Layer 2 of a small transformer language model trained on English Wikipedia (8 layers, counted from 0, width 128).
A neuron's activation on a vector x is SiLU(gate . x) times (in . x), where the dot is the dot product.
The model reads these tokens: " " "s" "ur" "round" "ing" "s" " and" " " "r" "udi"

The vector x that enters this layer's MLP at each token. A number n stands for (n - 128) times 0.014.
0 " ": 109, 111, 120, 95, 84, 147, 138, 192, 89, 170, 64, 142, 110, 102, 145, 106, 121, 75, 160, 91, 180, 142, 136, 88, 129, 163, 177, 107, 151, 166, 96, 81, 93, 99, 42, 122, 81, 73, 140, 135, 54, 116, 175, 105, 116, 154, 98, 140, 99, 174, 147, 151, 150, 124, 86, 111, 111, 185, 133, 59, 138, 163, 170, 104, 134, 100, 83, 173, 90, 87, 155, 64, 144, 132, 124, 165, 111, 169, 132, 146, 160, 93, 192, 150, 152, 113, 147, 85, 35, 189, 87, 75, 86, 152, 117, 155, 154, 134, 127, 157, 153, 115, 136, 203, 149, 87, 93, 101, 57, 79, 128, 124, 166, 55, 110, 94, 184, 102, 120, 84, 64, 150, 138, 57, 128, 82, 98, 179
1 "s": 152, 92, 96, 108, 66, 184, 162, 159, 116, 123, 91, 159, 166, 133, 64, 90, 154, 58, 64, 129, 202, 111, 178, 89, 122, 175, 130, 70, 134, 174, 124, 84, 81, 189, 54, 100, 152, 66, 162, 153, 100, 120, 169, 135, 146, 106, 70, 118, 120, 162, 136, 128, 161, 111, 158, 133, 125, 157, 120, 112, 209, 142, 219, 172, 136, 86, 143, 117, 136, 138, 159, 107, 140, 131, 177, 130, 128, 193, 60, 107, 103, 104, 170, 107, 95, 111, 110, 79, 91, 132, 85, 80, 115, 129, 115, 157, 139, 130, 103, 121, 178, 94, 129, 172, 181, 121, 60, 82, 126, 132, 150, 92, 175, 92, 132, 102, 147, 161, 112, 77, 80, 98, 148, 61, 29, 69, 37, 89
2 "ur": 122, 131, 111, 121, 19, 122, 52, 153, 113, 171, 50, 129, 155, 132, 135, 91, 150, 118, 107, 85, 123, 92, 118, 144, 119, 127, 89, 125, 189, 129, 155, 75, 163, 183, 92, 155, 163, 80, 131, 126, 65, 181, 120, 127, 98, 105, 59, 143, 88, 131, 138, 166, 90, 45, 186, 189, 92, 109, 149, 129, 135, 183, 174, 129, 187, 121, 97, 172, 128, 146, 100, 108, 185, 116, 194, 104, 192, 142, 130, 94, 106, 141, 210, 128, 140, 113, 132, 31, 74, 104, 148, 80, 151, 139, 87, 114, 158, 148, 180, 164, 159, 79, 174, 187, 89, 192, 43, 90, 61, 100, 119, 82, 189, 129, 195, 132, 143, 174, 171, 110, 116, 50, 156, 115, 111, 135, 78, 122
3 "round": 114, 74, 132, 162, 98, 97, 88, 198, 57, 153, 75, 145, 146, 164, 112, 66, 204, 82, 72, 105, 197, 110, 164, 90, 109, 81, 162, 122, 142, 116, 147, 87, 76, 71, 107, 136, 54, 67, 135, 52, 36, 203, 168, 180, 97, 112, 81, 182, 57, 118, 156, 139, 114, 62, 145, 130, 84, 75, 119, 168, 151, 99, 131, 122, 189, 164, 144, 85, 69, 102, 161, 128, 147, 164, 154, 154, 189, 153, 167, 128, 119, 130, 159, 116, 150, 98, 127, 140, 68, 169, 117, 109, 149, 62, 52, 152, 144, 131, 104, 62, 135, 87, 128, 127, 126, 198, 133, 152, 84, 135, 193, 105, 118, 154, 78, 205, 104, 122, 119, 223, 62, 126, 150, 104, 96, 95, 114, 174
4 "ing": 150, 148, 120, 142, 81, 137, 104, 150, 73, 211, 107, 155, 145, 191, 97, 11, 187, 45, 112, 125, 204, 79, 190, 98, 108, 119, 133, 137, 143, 91, 135, 118, 49, 123, 104, 110, 64, 58, 93, 126, 132, 149, 131, 152, 119, 122, 69, 163, 108, 159, 181, 154, 84, 110, 161, 154, 87, 98, 162, 124, 71, 96, 145, 127, 116, 121, 147, 127, 129, 165, 194, 108, 157, 104, 130, 153, 160, 164, 119, 123, 172, 114, 133, 110, 195, 45, 127, 103, 79, 145, 101, 124, 164, 63, 93, 190, 137, 94, 111, 115, 137, 148, 97, 161, 90, 120, 99, 171, 100, 128, 165, 21, 194, 151, 96, 127, 108, 132, 88, 167, 112, 193, 97, 76, 111, 122, 94, 136
5 "s": 151, 153, 114, 134, 55, 122, 135, 166, 132, 159, 88, 171, 162, 179, 82, 40, 192, 55, 83, 83, 194, 94, 191, 89, 111, 118, 143, 108, 124, 104, 123, 83, 64, 168, 70, 87, 119, 77, 132, 100, 98, 163, 120, 120, 131, 110, 80, 162, 138, 186, 158, 148, 179, 143, 181, 154, 121, 93, 142, 145, 71, 69, 166, 143, 123, 137, 74, 111, 107, 107, 171, 100, 141, 83, 135, 164, 160, 179, 82, 130, 114, 106, 155, 105, 143, 64, 134, 107, 35, 138, 63, 126, 150, 114, 120, 146, 176, 95, 116, 133, 150, 73, 131, 138, 134, 103, 94, 111, 129, 153, 169, 19, 154, 94, 91, 91, 131, 175, 114, 134, 117, 142, 79, 84, 8, 128, 62, 124
6 " and": 105, 119, 118, 123, 79, 138, 99, 201, 93, 149, 109, 182, 178, 150, 118, 74, 189, 81, 111, 90, 170, 115, 133, 108, 94, 154, 135, 117, 151, 95, 114, 96, 102, 108, 58, 82, 111, 53, 111, 122, 41, 140, 152, 20, 104, 105, 114, 177, 149, 171, 152, 150, 141, 86, 137, 156, 82, 155, 103, 101, 109, 187, 128, 77, 116, 126, 92, 167, 90, 83, 146, 126, 122, 138, 141, 213, 130, 138, 95, 99, 152, 133, 170, 115, 217, 106, 122, 111, 63, 150, 98, 104, 166, 124, 181, 183, 175, 105, 152, 164, 123, 117, 154, 159, 164, 113, 78, 145, 72, 97, 130, 99, 150, 91, 94, 81, 162, 105, 126, 121, 128, 128, 80, 71, 120, 131, 101, 203
7 " ": 147, 115, 121, 114, 96, 134, 117, 189, 96, 199, 75, 157, 118, 131, 146, 76, 129, 56, 124, 95, 165, 123, 148, 82, 116, 156, 158, 77, 146, 132, 108, 110, 89, 114, 52, 123, 91, 68, 157, 131, 61, 160, 216, 148, 95, 152, 132, 132, 85, 206, 140, 161, 136, 108, 103, 135, 112, 154, 136, 92, 89, 186, 176, 115, 129, 123, 107, 175, 92, 94, 141, 22, 139, 126, 138, 171, 109, 133, 133, 130, 143, 112, 170, 107, 143, 100, 126, 104, 80, 182, 86, 94, 85, 144, 115, 176, 172, 126, 114, 145, 117, 75, 136, 177, 144, 104, 96, 71, 75, 92, 120, 89, 181, 37, 103, 92, 141, 112, 104, 122, 108, 127, 137, 61, 117, 106, 109, 131
8 "r": 164, 74, 110, 25, 72, 139, 135, 145, 75, 112, 72, 160, 153, 163, 117, 125, 119, 103, 84, 56, 213, 95, 129, 133, 60, 159, 138, 93, 154, 154, 148, 96, 96, 172, 49, 69, 162, 41, 141, 165, 132, 167, 168, 157, 100, 131, 104, 116, 98, 170, 81, 121, 147, 55, 145, 108, 113, 147, 157, 78, 148, 201, 174, 206, 176, 97, 130, 173, 140, 174, 111, 145, 120, 157, 198, 110, 120, 169, 104, 114, 161, 117, 162, 89, 90, 114, 78, 77, 106, 134, 71, 40, 127, 130, 113, 153, 145, 130, 140, 94, 170, 133, 122, 154, 104, 134, 119, 102, 69, 87, 95, 128, 177, 118, 146, 127, 147, 182, 210, 77, 133, 108, 123, 51, 80, 138, 117, 86
9 "udi": 118, 85, 77, 184, 100, 109, 147, 135, 41, 106, 86, 150, 132, 150, 86, 119, 158, 109, 103, 51, 186, 176, 81, 111, 157, 86, 151, 100, 161, 195, 111, 138, 152, 104, 68, 80, 155, 79, 97, 77, 91, 169, 150, 172, 109, 159, 86, 186, 59, 91, 152, 162, 49, 59, 115, 174, 142, 94, 75, 124, 115, 167, 166, 113, 122, 59, 107, 140, 162, 108, 116, 109, 159, 196, 167, 119, 176, 133, 174, 90, 232, 123, 175, 101, 144, 68, 86, 88, 133, 91, 113, 102, 90, 98, 144, 177, 149, 119, 137, 123, 166, 45, 113, 227, 129, 175, 41, 115, 79, 163, 138, 163, 140, 157, 83, 136, 124, 139, 119, 159, 90, 89, 194, 108, 100, 154, 145, 155

Each question shows the input weights of one neuron of the MLP. A number n stands for (n - 128) times 0.0078.

n437 gate: 156, 96, 123, 85, 157, 180, 93, 126, 80, 139, 132, 123, 102, 144, 112, 122, 151, 196, 168, 131, 120, 115, 98, 149, 69, 55, 132, 101, 90, 156, 203, 174, 100, 135, 107, 119, 124, 104, 96, 111, 135, 142, 161, 94, 160, 163, 163, 136, 106, 121, 140, 179, 106, 107, 112, 119, 156, 118, 139, 106, 100, 121, 87, 155, 100, 157, 103, 138, 194, 64, 145, 126, 132, 135, 154, 129, 119, 108, 86, 135, 113, 151, 136, 166, 140, 114, 156, 124, 149, 131, 132, 107, 49, 163, 130, 141, 158, 115, 123, 115, 125, 175, 111, 134, 169, 113, 113, 158, 123, 177, 76, 120, 119, 125, 145, 141, 112, 136, 103, 131, 220, 136, 140, 112, 140, 92, 115, 165
n437 in: 141, 130, 93, 148, 130, 149, 176, 77, 97, 88, 149, 107, 110, 112, 150, 85, 93, 123, 112, 118, 147, 170, 148, 144, 91, 191, 158, 123, 96, 133, 161, 133, 138, 109, 157, 185, 98, 90, 130, 112, 177, 155, 162, 168, 131, 143, 116, 117, 105, 107, 166, 115, 150, 141, 174, 148, 188, 147, 69, 138, 126, 109, 144, 125, 109, 126, 121, 135, 115, 60, 183, 158, 159, 173, 156, 108, 142, 92, 106, 121, 119, 149, 151, 107, 131, 153, 154, 140, 115, 124, 101, 104, 115, 115, 130, 123, 148, 121, 130, 101, 77, 133, 96, 155, 116, 103, 106, 142, 72, 140, 97, 119, 125, 130, 101, 59, 92, 120, 146, 150, 137, 122, 71, 127, 131, 71, 159, 161
Its three highest activations, in order, are on tokens 9 "udi", 2 "ur", 7 " "

n498 gate: 142, 131, 158, 144, 134, 134, 174, 138, 89, 149, 169, 140, 79, 90, 118, 109, 106, 116, 141, 123, 135, 108, 133, 170, 132, 156, 126, 119, 147, 116, 146, 132, 149, 125, 114, 168, 100, 119, 144, 111, 171, 150, 141, 84, 116, 102, 119, 104, 145, 122, 63, 116, 131, 109, 101, 110, 144, 174, 110, 97, 127, 126, 67, 161, 182, 146, 60, 120, 135, 153, 171, 119, 125, 136, 165, 126, 151, 132, 133, 102, 123, 147, 155, 168, 126, 156, 114, 166, 132, 140, 156, 139, 136, 101, 153, 179, 142, 175, 111, 150, 144, 126, 174, 139, 107, 161, 156, 116, 85, 144, 109, 95, 122, 142, 130, 132, 139, 120, 134, 116, 89, 86, 145, 114, 114, 111, 176, 139
n498 in: 143, 122, 165, 127, 129, 155, 147, 109, 104, 145, 157, 90, 148, 139, 123, 146, 120, 146, 125, 131, 97, 125, 122, 101, 120, 120, 144, 153, 132, 121, 124, 135, 107, 148, 115, 191, 122, 88, 115, 130, 157, 124, 114, 159, 143, 147, 121, 128, 129, 51, 127, 77, 90, 113, 163, 143, 110, 150, 148, 161, 126, 159, 156, 100, 116, 204, 93, 137, 154, 120, 124, 151, 136, 168, 158, 147, 138, 144, 121, 100, 128, 107, 149, 137, 124, 105, 158, 100, 159, 154, 79, 146, 129, 121, 112, 87, 105, 174, 149, 189, 144, 143, 89, 150, 123, 146, 112, 132, 120, 144, 152, 112, 130, 135, 121, 156, 114, 124, 144, 127, 161, 146, 103, 123, 125, 77, 129, 115
On which two tokens does it fire most, strongest first? 2 "ur", 5 "s"

n104 gate: 140, 135, 120, 166, 148, 165, 155, 145, 167, 125, 77, 146, 91, 97, 75, 153, 121, 152, 170, 96, 53, 122, 104, 121, 115, 139, 112, 163, 171, 104, 139, 74, 144, 105, 137, 110, 154, 91, 104, 135, 159, 158, 126, 126, 125, 126, 103, 106, 126, 97, 108, 149, 151, 142, 123, 122, 104, 145, 162, 96, 138, 141, 102, 140, 112, 130, 180, 133, 83, 138, 123, 155, 108, 121, 170, 88, 126, 144, 120, 111, 132, 101, 149, 126, 117, 82, 115, 112, 174, 78, 95, 103, 96, 109, 108, 112, 155, 115, 131, 85, 78, 127, 144, 196, 113, 89, 116, 151, 103, 114, 120, 148, 148, 107, 107, 134, 125, 118, 130, 111, 173, 131, 102, 183, 131, 97, 130, 72
n104 in: 129, 83, 162, 102, 91, 148, 79, 103, 86, 153, 111, 171, 118, 107, 126, 117, 146, 155, 127, 152, 113, 133, 133, 142, 153, 111, 169, 122, 109, 134, 175, 130, 90, 133, 106, 128, 166, 147, 98, 119, 108, 103, 112, 147, 171, 119, 130, 145, 125, 103, 126, 127, 56, 112, 144, 115, 164, 156, 188, 115, 99, 135, 129, 138, 120, 173, 164, 102, 112, 151, 151, 140, 164, 84, 156, 153, 91, 100, 118, 177, 95, 150, 133, 89, 154, 126, 90, 118, 144, 128, 129, 71, 115, 133, 171, 150, 129, 148, 126, 192, 160, 110, 130, 156, 101, 156, 151, 136, 166, 137, 101, 138, 126, 93, 150, 131, 112, 176, 133, 97, 134, 130, 124, 138, 147, 95, 151, 98
It fires most on token 8 "r"

n396 gate: 139, 139, 109, 80, 140, 193, 151, 156, 135, 113, 146, 169, 84, 107, 81, 117, 80, 128, 115, 95, 140, 133, 163, 113, 138, 145, 142, 89, 150, 130, 116, 126, 168, 106, 120, 62, 124, 100, 137, 111, 129, 104, 125, 140, 131, 130, 94, 109, 164, 172, 122, 124, 156, 170, 115, 139, 177, 163, 140, 136, 73, 118, 118, 153, 111, 84, 92, 187, 115, 101, 145, 102, 138, 134, 101, 90, 123, 131, 139, 161, 66, 130, 103, 60, 114, 125, 114, 163, 168, 125, 180, 143, 107, 69, 153, 97, 134, 128, 101, 157, 140, 158, 107, 119, 146, 121, 181, 86, 82, 87, 156, 88, 166, 152, 119, 160, 139, 113, 163, 128, 133, 71, 133, 136, 102, 148, 118, 136
n396 in: 135, 112, 137, 128, 116, 185, 138, 118, 122, 136, 119, 132, 80, 153, 141, 102, 110, 113, 145, 114, 138, 143, 126, 150, 113, 134, 150, 108, 114, 90, 169, 131, 96, 144, 167, 106, 146, 156, 127, 116, 111, 129, 173, 130, 130, 166, 138, 140, 152, 130, 171, 143, 152, 97, 158, 159, 148, 104, 68, 98, 175, 141, 67, 119, 102, 161, 128, 97, 134, 133, 86, 151, 159, 109, 196, 107, 76, 131, 126, 95, 157, 129, 116, 131, 122, 96, 159, 140, 159, 91, 91, 153, 113, 144, 106, 130, 161, 119, 159, 135, 127, 126, 107, 176, 75, 131, 75, 75, 131, 89, 107, 166, 99, 80, 121, 91, 96, 150, 115, 122, 98, 133, 173, 122, 144, 86, 74, 126
Its three highest activations, in order, are on tokens 1 "s", 7 " ", 8 "r"

n344 gate: 92, 98, 97, 98, 117, 103, 157, 130, 76, 84, 99, 168, 104, 133, 136, 147, 116, 115, 91, 139, 140, 141, 131, 129, 170, 172, 78, 102, 211, 152, 143, 139, 153, 105, 151, 99, 130, 89, 76, 118, 123, 118, 112, 101, 149, 158, 159, 98, 118, 66, 113, 151, 157, 100, 107, 158, 123, 126, 174, 144, 131, 162, 116, 98, 124, 144, 100, 99, 168, 141, 109, 132, 129, 133, 80, 163, 125, 97, 93, 169, 111, 128, 120, 116, 129, 127, 130, 176, 138, 134, 99, 168, 120, 134, 134, 111, 114, 144, 147, 141, 77, 151, 111, 144, 118, 168, 81, 93, 168, 148, 112, 89, 132, 118, 113, 130, 106, 92, 100, 141, 86, 93, 133, 105, 141, 114, 102, 126
n344 in: 153, 131, 147, 130, 138, 130, 132, 133, 150, 92, 140, 112, 95, 118, 104, 150, 175, 101, 101, 125, 188, 117, 176, 141, 91, 148, 93, 135, 101, 95, 168, 149, 152, 109, 161, 117, 131, 127, 143, 135, 92, 119, 141, 109, 142, 132, 131, 159, 185, 103, 138, 79, 102, 108, 125, 136, 168, 141, 81, 126, 135, 138, 111, 179, 123, 183, 125, 85, 111, 124, 127, 124, 96, 140, 144, 115, 123, 155, 155, 88, 129, 137, 105, 130, 117, 93, 141, 198, 109, 130, 84, 136, 144, 141, 100, 130, 137, 154, 110, 137, 153, 57, 149, 124, 147, 139, 85, 147, 95, 166, 117, 148, 166, 101, 160, 134, 125, 160, 179, 146, 181, 123, 180, 178, 133, 130, 121, 180
Its three highest activations, in order, are on tokens 9 "udi", 4 "ing", 6 " and"

n449 gate: 159, 157, 123, 112, 139, 158, 170, 114, 115, 135, 133, 124, 137, 142, 146, 137, 114, 144, 117, 145, 163, 71, 160, 150, 124, 131, 163, 138, 141, 137, 143, 166, 105, 154, 107, 135, 135, 126, 142, 105, 140, 62, 97, 118, 135, 132, 148, 108, 70, 131, 122, 130, 118, 150, 93, 142, 154, 142, 119, 125, 179, 118, 147, 121, 86, 112, 157, 121, 156, 147, 146, 121, 114, 125, 108, 127, 136, 155, 169, 82, 135, 124, 129, 178, 142, 132, 108, 127, 161, 152, 171, 161, 103, 145, 118, 97, 98, 137, 121, 121, 137, 153, 143, 149, 160, 156, 107, 131, 101, 129, 97, 120, 156, 77, 164, 90, 113, 177, 72, 105, 112, 140, 179, 140, 141, 139, 71, 149
n449 in: 99, 149, 159, 158, 171, 130, 145, 123, 147, 95, 89, 141, 107, 159, 142, 104, 105, 151, 147, 151, 168, 105, 115, 120, 76, 144, 105, 148, 126, 79, 98, 162, 119, 101, 125, 102, 112, 81, 186, 153, 161, 119, 114, 103, 146, 202, 145, 125, 139, 125, 114, 93, 154, 133, 99, 135, 141, 162, 128, 162, 70, 98, 147, 115, 162, 85, 99, 135, 125, 111, 147, 118, 116, 155, 172, 100, 87, 157, 92, 102, 136, 131, 106, 134, 128, 138, 100, 109, 112, 120, 122, 128, 143, 114, 104, 103, 175, 181, 119, 137, 126, 162, 107, 139, 159, 106, 184, 101, 113, 67, 119, 121, 127, 125, 140, 131, 110, 161, 130, 110, 162, 91, 129, 129, 150, 131, 47, 144
It fires most on token 1 "s"

n356 gate: 100, 81, 113, 119, 152, 145, 145, 153, 98, 100, 112, 89, 84, 143, 162, 162, 117, 115, 131, 106, 143, 110, 143, 133, 112, 116, 167, 120, 109, 143, 168, 97, 142, 138, 135, 90, 145, 136, 120, 137, 145, 141, 139, 104, 141, 83, 140, 112, 146, 115, 138, 154, 108, 134, 95, 90, 71, 133, 89, 54, 158, 114, 120, 144, 106, 81, 137, 78, 109, 101, 100, 176, 142, 95, 117, 132, 105, 99, 102, 136, 90, 127, 145, 138, 176, 111, 142, 114, 153, 136, 115, 128, 183, 130, 158, 89, 123, 95, 100, 99, 70, 115, 117, 131, 94, 158, 96, 157, 123, 186, 42, 129, 135, 146, 125, 115, 144, 120, 115, 93, 46, 120, 147, 109, 110, 96, 90, 113
n356 in: 120, 131, 123, 109, 86, 77, 156, 124, 88, 159, 99, 149, 181, 147, 99, 136, 70, 144, 187, 113, 133, 105, 171, 126, 114, 143, 139, 128, 151, 106, 122, 151, 119, 128, 136, 131, 52, 173, 145, 167, 101, 113, 186, 147, 160, 125, 113, 108, 157, 95, 184, 106, 73, 160, 141, 139, 169, 117, 131, 96, 137, 148, 124, 172, 153, 69, 137, 134, 118, 157, 157, 144, 106, 124, 161, 64, 117, 154, 110, 112, 139, 132, 154, 122, 80, 51, 125, 161, 150, 145, 155, 123, 85, 162, 139, 76, 155, 97, 124, 146, 135, 110, 130, 159, 89, 129, 160, 153, 181, 133, 107, 91, 146, 71, 89, 146, 73, 146, 128, 118, 139, 125, 97, 103, 166, 125, 129, 144
On which token does it fire most, and how strongly? 1 "s", at about 0.91

n139 gate: 176, 137, 155, 151, 120, 152, 117, 156, 90, 141, 147, 182, 92, 172, 131, 155, 131, 200, 134, 138, 151, 148, 138, 133, 118, 74, 136, 148, 139, 176, 167, 106, 152, 106, 177, 136, 134, 77, 124, 82, 127, 107, 146, 116, 118, 132, 103, 171, 113, 167, 135, 184, 145, 120, 71, 66, 132, 120, 110, 100, 116, 129, 185, 175, 107, 106, 146, 88, 153, 115, 106, 108, 123, 167, 112, 169, 110, 102, 117, 90, 148, 140, 107, 151, 127, 140, 123, 174, 169, 99, 124, 151, 106, 164, 136, 129, 141, 112, 103, 134, 116, 138, 200, 166, 106, 172, 116, 184, 142, 154, 159, 95, 167, 136, 169, 81, 133, 140, 94, 147, 109, 129, 138, 182, 144, 154, 207, 96
n139 in: 128, 104, 133, 109, 155, 117, 150, 109, 144, 151, 153, 135, 134, 137, 110, 123, 180, 116, 120, 135, 81, 81, 139, 161, 192, 90, 174, 157, 131, 78, 132, 143, 96, 128, 57, 157, 140, 149, 149, 133, 142, 134, 111, 139, 84, 130, 145, 153, 135, 134, 180, 190, 130, 102, 139, 135, 156, 184, 134, 135, 130, 109, 109, 108, 136, 137, 108, 141, 96, 111, 128, 154, 102, 127, 111, 90, 195, 117, 104, 151, 154, 139, 113, 90, 146, 84, 148, 154, 103, 95, 144, 156, 149, 134, 180, 121, 107, 115, 120, 136, 119, 102, 116, 109, 128, 113, 118, 121, 164, 121, 161, 150, 131, 89, 77, 144, 185, 101, 150, 152, 198, 77, 110, 133, 124, 113, 139, 176
On which two tokens does it fire most, strongest first? 8 "r", 1 "s"

n333 gate: 149, 140, 188, 139, 178, 162, 110, 164, 165, 146, 98, 156, 105, 96, 100, 117, 101, 184, 120, 86, 109, 122, 127, 121, 166, 130, 173, 170, 104, 138, 110, 150, 126, 144, 177, 109, 139, 112, 94, 137, 113, 170, 119, 91, 121, 124, 88, 138, 124, 121, 131, 142, 105, 100, 129, 158, 123, 121, 157, 143, 104, 117, 167, 160, 100, 105, 134, 94, 122, 179, 91, 142, 116, 102, 85, 129, 137, 130, 130, 123, 101, 139, 183, 153, 144, 150, 121, 121, 116, 160, 145, 136, 91, 127, 112, 121, 131, 92, 93, 173, 133, 96, 154, 125, 112, 77, 189, 140, 176, 55, 141, 111, 142, 170, 178, 161, 159, 126, 137, 156, 134, 164, 111, 155, 137, 125, 163, 129
n333 in: 140, 109, 145, 184, 116, 115, 122, 132, 142, 131, 144, 183, 151, 163, 134, 104, 145, 112, 108, 165, 154, 94, 157, 142, 113, 164, 141, 87, 145, 118, 143, 113, 126, 143, 132, 121, 134, 138, 150, 92, 138, 103, 184, 124, 113, 94, 160, 162, 83, 198, 130, 142, 66, 157, 113, 117, 132, 133, 138, 114, 176, 128, 108, 118, 108, 114, 129, 145, 133, 113, 129, 198, 133, 130, 136, 158, 126, 169, 135, 138, 108, 81, 131, 139, 140, 110, 108, 133, 121, 159, 91, 103, 103, 163, 108, 126, 104, 117, 129, 114, 131, 115, 93, 81, 184, 99, 142, 111, 132, 152, 153, 163, 114, 162, 131, 138, 151, 130, 129, 155, 150, 131, 173, 112, 127, 163, 143, 151
It fires most on token 4 "ing"

n88 gate: 84, 121, 136, 99, 163, 148, 138, 123, 122, 79, 163, 121, 112, 160, 99, 147, 136, 124, 107, 98, 109, 107, 102, 98, 110, 113, 121, 154, 125, 141, 164, 137, 168, 119, 129, 187, 102, 83, 108, 106, 145, 169, 175, 133, 159, 114, 150, 96, 128, 131, 172, 152, 160, 129, 150, 225, 164, 183, 104, 115, 177, 108, 139, 75, 115, 120, 143, 66, 111, 147, 110, 126, 113, 90, 127, 138, 156, 128, 141, 176, 122, 168, 144, 162, 109, 154, 139, 153, 121, 154, 169, 143, 182, 117, 93, 149, 127, 112, 123, 108, 143, 73, 142, 184, 95, 149, 132, 113, 137, 147, 146, 108, 86, 122, 162, 122, 151, 175, 119, 136, 97, 141, 149, 130, 150, 141, 101, 107
n88 in: 114, 105, 103, 180, 128, 111, 142, 122, 131, 138, 135, 100, 115, 108, 146, 105, 117, 141, 130, 151, 147, 109, 145, 112, 155, 133, 126, 105, 154, 167, 104, 139, 148, 135, 137, 158, 147, 107, 148, 110, 92, 88, 137, 151, 153, 125, 163, 183, 113, 155, 130, 91, 181, 98, 89, 79, 136, 72, 146, 145, 108, 152, 158, 112, 155, 147, 106, 123, 145, 88, 110, 136, 101, 142, 92, 117, 170, 116, 135, 159, 196, 134, 82, 131, 172, 145, 135, 134, 113, 118, 133, 96, 92, 128, 177, 156, 87, 145, 122, 109, 126, 153, 101, 153, 211, 152, 83, 141, 149, 137, 135, 82, 175, 115, 109, 167, 118, 135, 142, 111, 82, 94, 110, 124, 152, 116, 162, 137
On which token does it fire most, and how strongly? 3 "round", at about 1.6

n87 gate: 154, 133, 77, 171, 135, 119, 164, 183, 103, 181, 110, 115, 94, 114, 98, 96, 145, 144, 123, 121, 140, 169, 60, 135, 149, 116, 158, 110, 146, 114, 156, 121, 176, 162, 183, 121, 141, 165, 107, 96, 94, 95, 90, 136, 161, 126, 155, 192, 154, 122, 178, 174, 115, 97, 100, 137, 112, 107, 120, 119, 136, 115, 124, 129, 123, 126, 132, 146, 145, 104, 118, 91, 126, 95, 93, 135, 164, 113, 102, 185, 191, 128, 144, 102, 111, 153, 101, 136, 130, 161, 157, 143, 157, 168, 153, 125, 68, 150, 139, 99, 140, 151, 134, 110, 183, 137, 107, 149, 117, 95, 115, 134, 114, 107, 125, 111, 132, 117, 98, 148, 130, 164, 118, 151, 121, 139, 125, 132
n87 in: 150, 168, 121, 144, 97, 103, 135, 151, 92, 100, 140, 126, 78, 105, 145, 138, 157, 143, 104, 115, 112, 154, 115, 142, 65, 131, 127, 119, 95, 109, 149, 130, 153, 142, 155, 92, 108, 151, 158, 137, 64, 169, 153, 141, 86, 126, 140, 139, 142, 101, 130, 144, 95, 107, 88, 123, 141, 150, 133, 137, 136, 106, 77, 124, 108, 142, 139, 83, 127, 147, 171, 114, 129, 127, 69, 164, 95, 104, 129, 134, 106, 92, 173, 108, 89, 102, 147, 133, 118, 158, 117, 168, 86, 158, 161, 118, 135, 103, 133, 131, 115, 173, 100, 160, 127, 95, 103, 141, 140, 104, 126, 132, 170, 153, 133, 135, 162, 47, 144, 126, 110, 144, 122, 156, 131, 169, 135, 111
On which two tokens does it fire most, strongest first? 1 "s", 2 "ur"

n262 gate: 137, 125, 95, 106, 159, 134, 154, 159, 161, 141, 141, 106, 136, 148, 145, 122, 167, 110, 104, 123, 127, 122, 104, 138, 123, 150, 94, 104, 120, 161, 136, 149, 83, 90, 132, 85, 116, 159, 165, 121, 135, 46, 94, 125, 136, 126, 115, 121, 127, 114, 130, 170, 138, 120, 138, 116, 110, 116, 124, 101, 165, 121, 99, 95, 142, 136, 141, 123, 100, 181, 108, 173, 155, 103, 110, 74, 135, 151, 143, 137, 153, 92, 159, 100, 114, 137, 107, 77, 124, 141, 137, 140, 155, 145, 117, 122, 162, 112, 102, 108, 108, 138, 178, 137, 130, 97, 116, 87, 130, 87, 140, 119, 100, 98, 145, 102, 92, 123, 173, 83, 133, 95, 135, 93, 186, 90, 65, 110
n262 in: 171, 146, 112, 124, 133, 133, 123, 144, 200, 130, 93, 147, 162, 108, 108, 152, 149, 123, 123, 155, 153, 149, 172, 132, 106, 162, 142, 81, 96, 154, 145, 173, 156, 143, 167, 85, 114, 118, 128, 106, 127, 128, 110, 102, 123, 95, 131, 126, 119, 128, 89, 115, 132, 162, 115, 118, 94, 94, 93, 151, 127, 109, 116, 121, 101, 149, 113, 167, 115, 160, 104, 89, 108, 135, 128, 136, 116, 143, 152, 145, 135, 141, 141, 103, 146, 178, 90, 124, 112, 122, 98, 164, 160, 125, 127, 105, 88, 144, 139, 77, 174, 115, 146, 104, 141, 129, 118, 152, 135, 146, 148, 113, 102, 120, 145, 163, 151, 165, 145, 172, 115, 135, 168, 147, 84, 77, 94, 143
It fires most on token 1 "s"

n506 gate: 62, 145, 117, 114, 114, 149, 119, 170, 99, 138, 113, 154, 128, 147, 138, 161, 81, 86, 130, 101, 128, 80, 126, 127, 183, 150, 161, 134, 122, 147, 160, 82, 134, 157, 154, 181, 145, 131, 160, 86, 148, 171, 121, 115, 147, 115, 135, 80, 154, 87, 86, 132, 94, 154, 149, 135, 144, 106, 118, 129, 106, 122, 100, 152, 69, 128, 124, 127, 120, 93, 103, 90, 91, 122, 132, 145, 144, 143, 133, 120, 123, 109, 128, 142, 161, 139, 154, 118, 96, 151, 130, 114, 127, 161, 91, 153, 126, 103, 160, 107, 128, 79, 77, 144, 159, 96, 126, 176, 178, 122, 122, 174, 137, 183, 147, 130, 161, 141, 111, 158, 132, 144, 163, 152, 143, 117, 109, 156
n506 in: 133, 168, 117, 145, 103, 123, 147, 170, 122, 98, 85, 148, 136, 87, 162, 104, 143, 124, 161, 135, 131, 134, 136, 130, 132, 120, 130, 154, 148, 133, 136, 93, 133, 163, 131, 115, 169, 161, 116, 88, 120, 188, 105, 123, 158, 87, 109, 138, 130, 123, 144, 184, 96, 140, 162, 81, 104, 77, 133, 98, 107, 123, 109, 136, 110, 164, 155, 109, 116, 123, 159, 143, 104, 84, 144, 146, 100, 114, 177, 152, 138, 104, 165, 133, 127, 127, 126, 201, 82, 130, 140, 141, 140, 173, 111, 104, 120, 99, 126, 120, 118, 83, 82, 141, 116, 74, 117, 182, 154, 126, 113, 107, 115, 147, 96, 154, 175, 148, 128, 116, 133, 138, 140, 123, 172, 97, 117, 133
On which two tokens does it fire most, strongest first? 8 "r", 3 "round"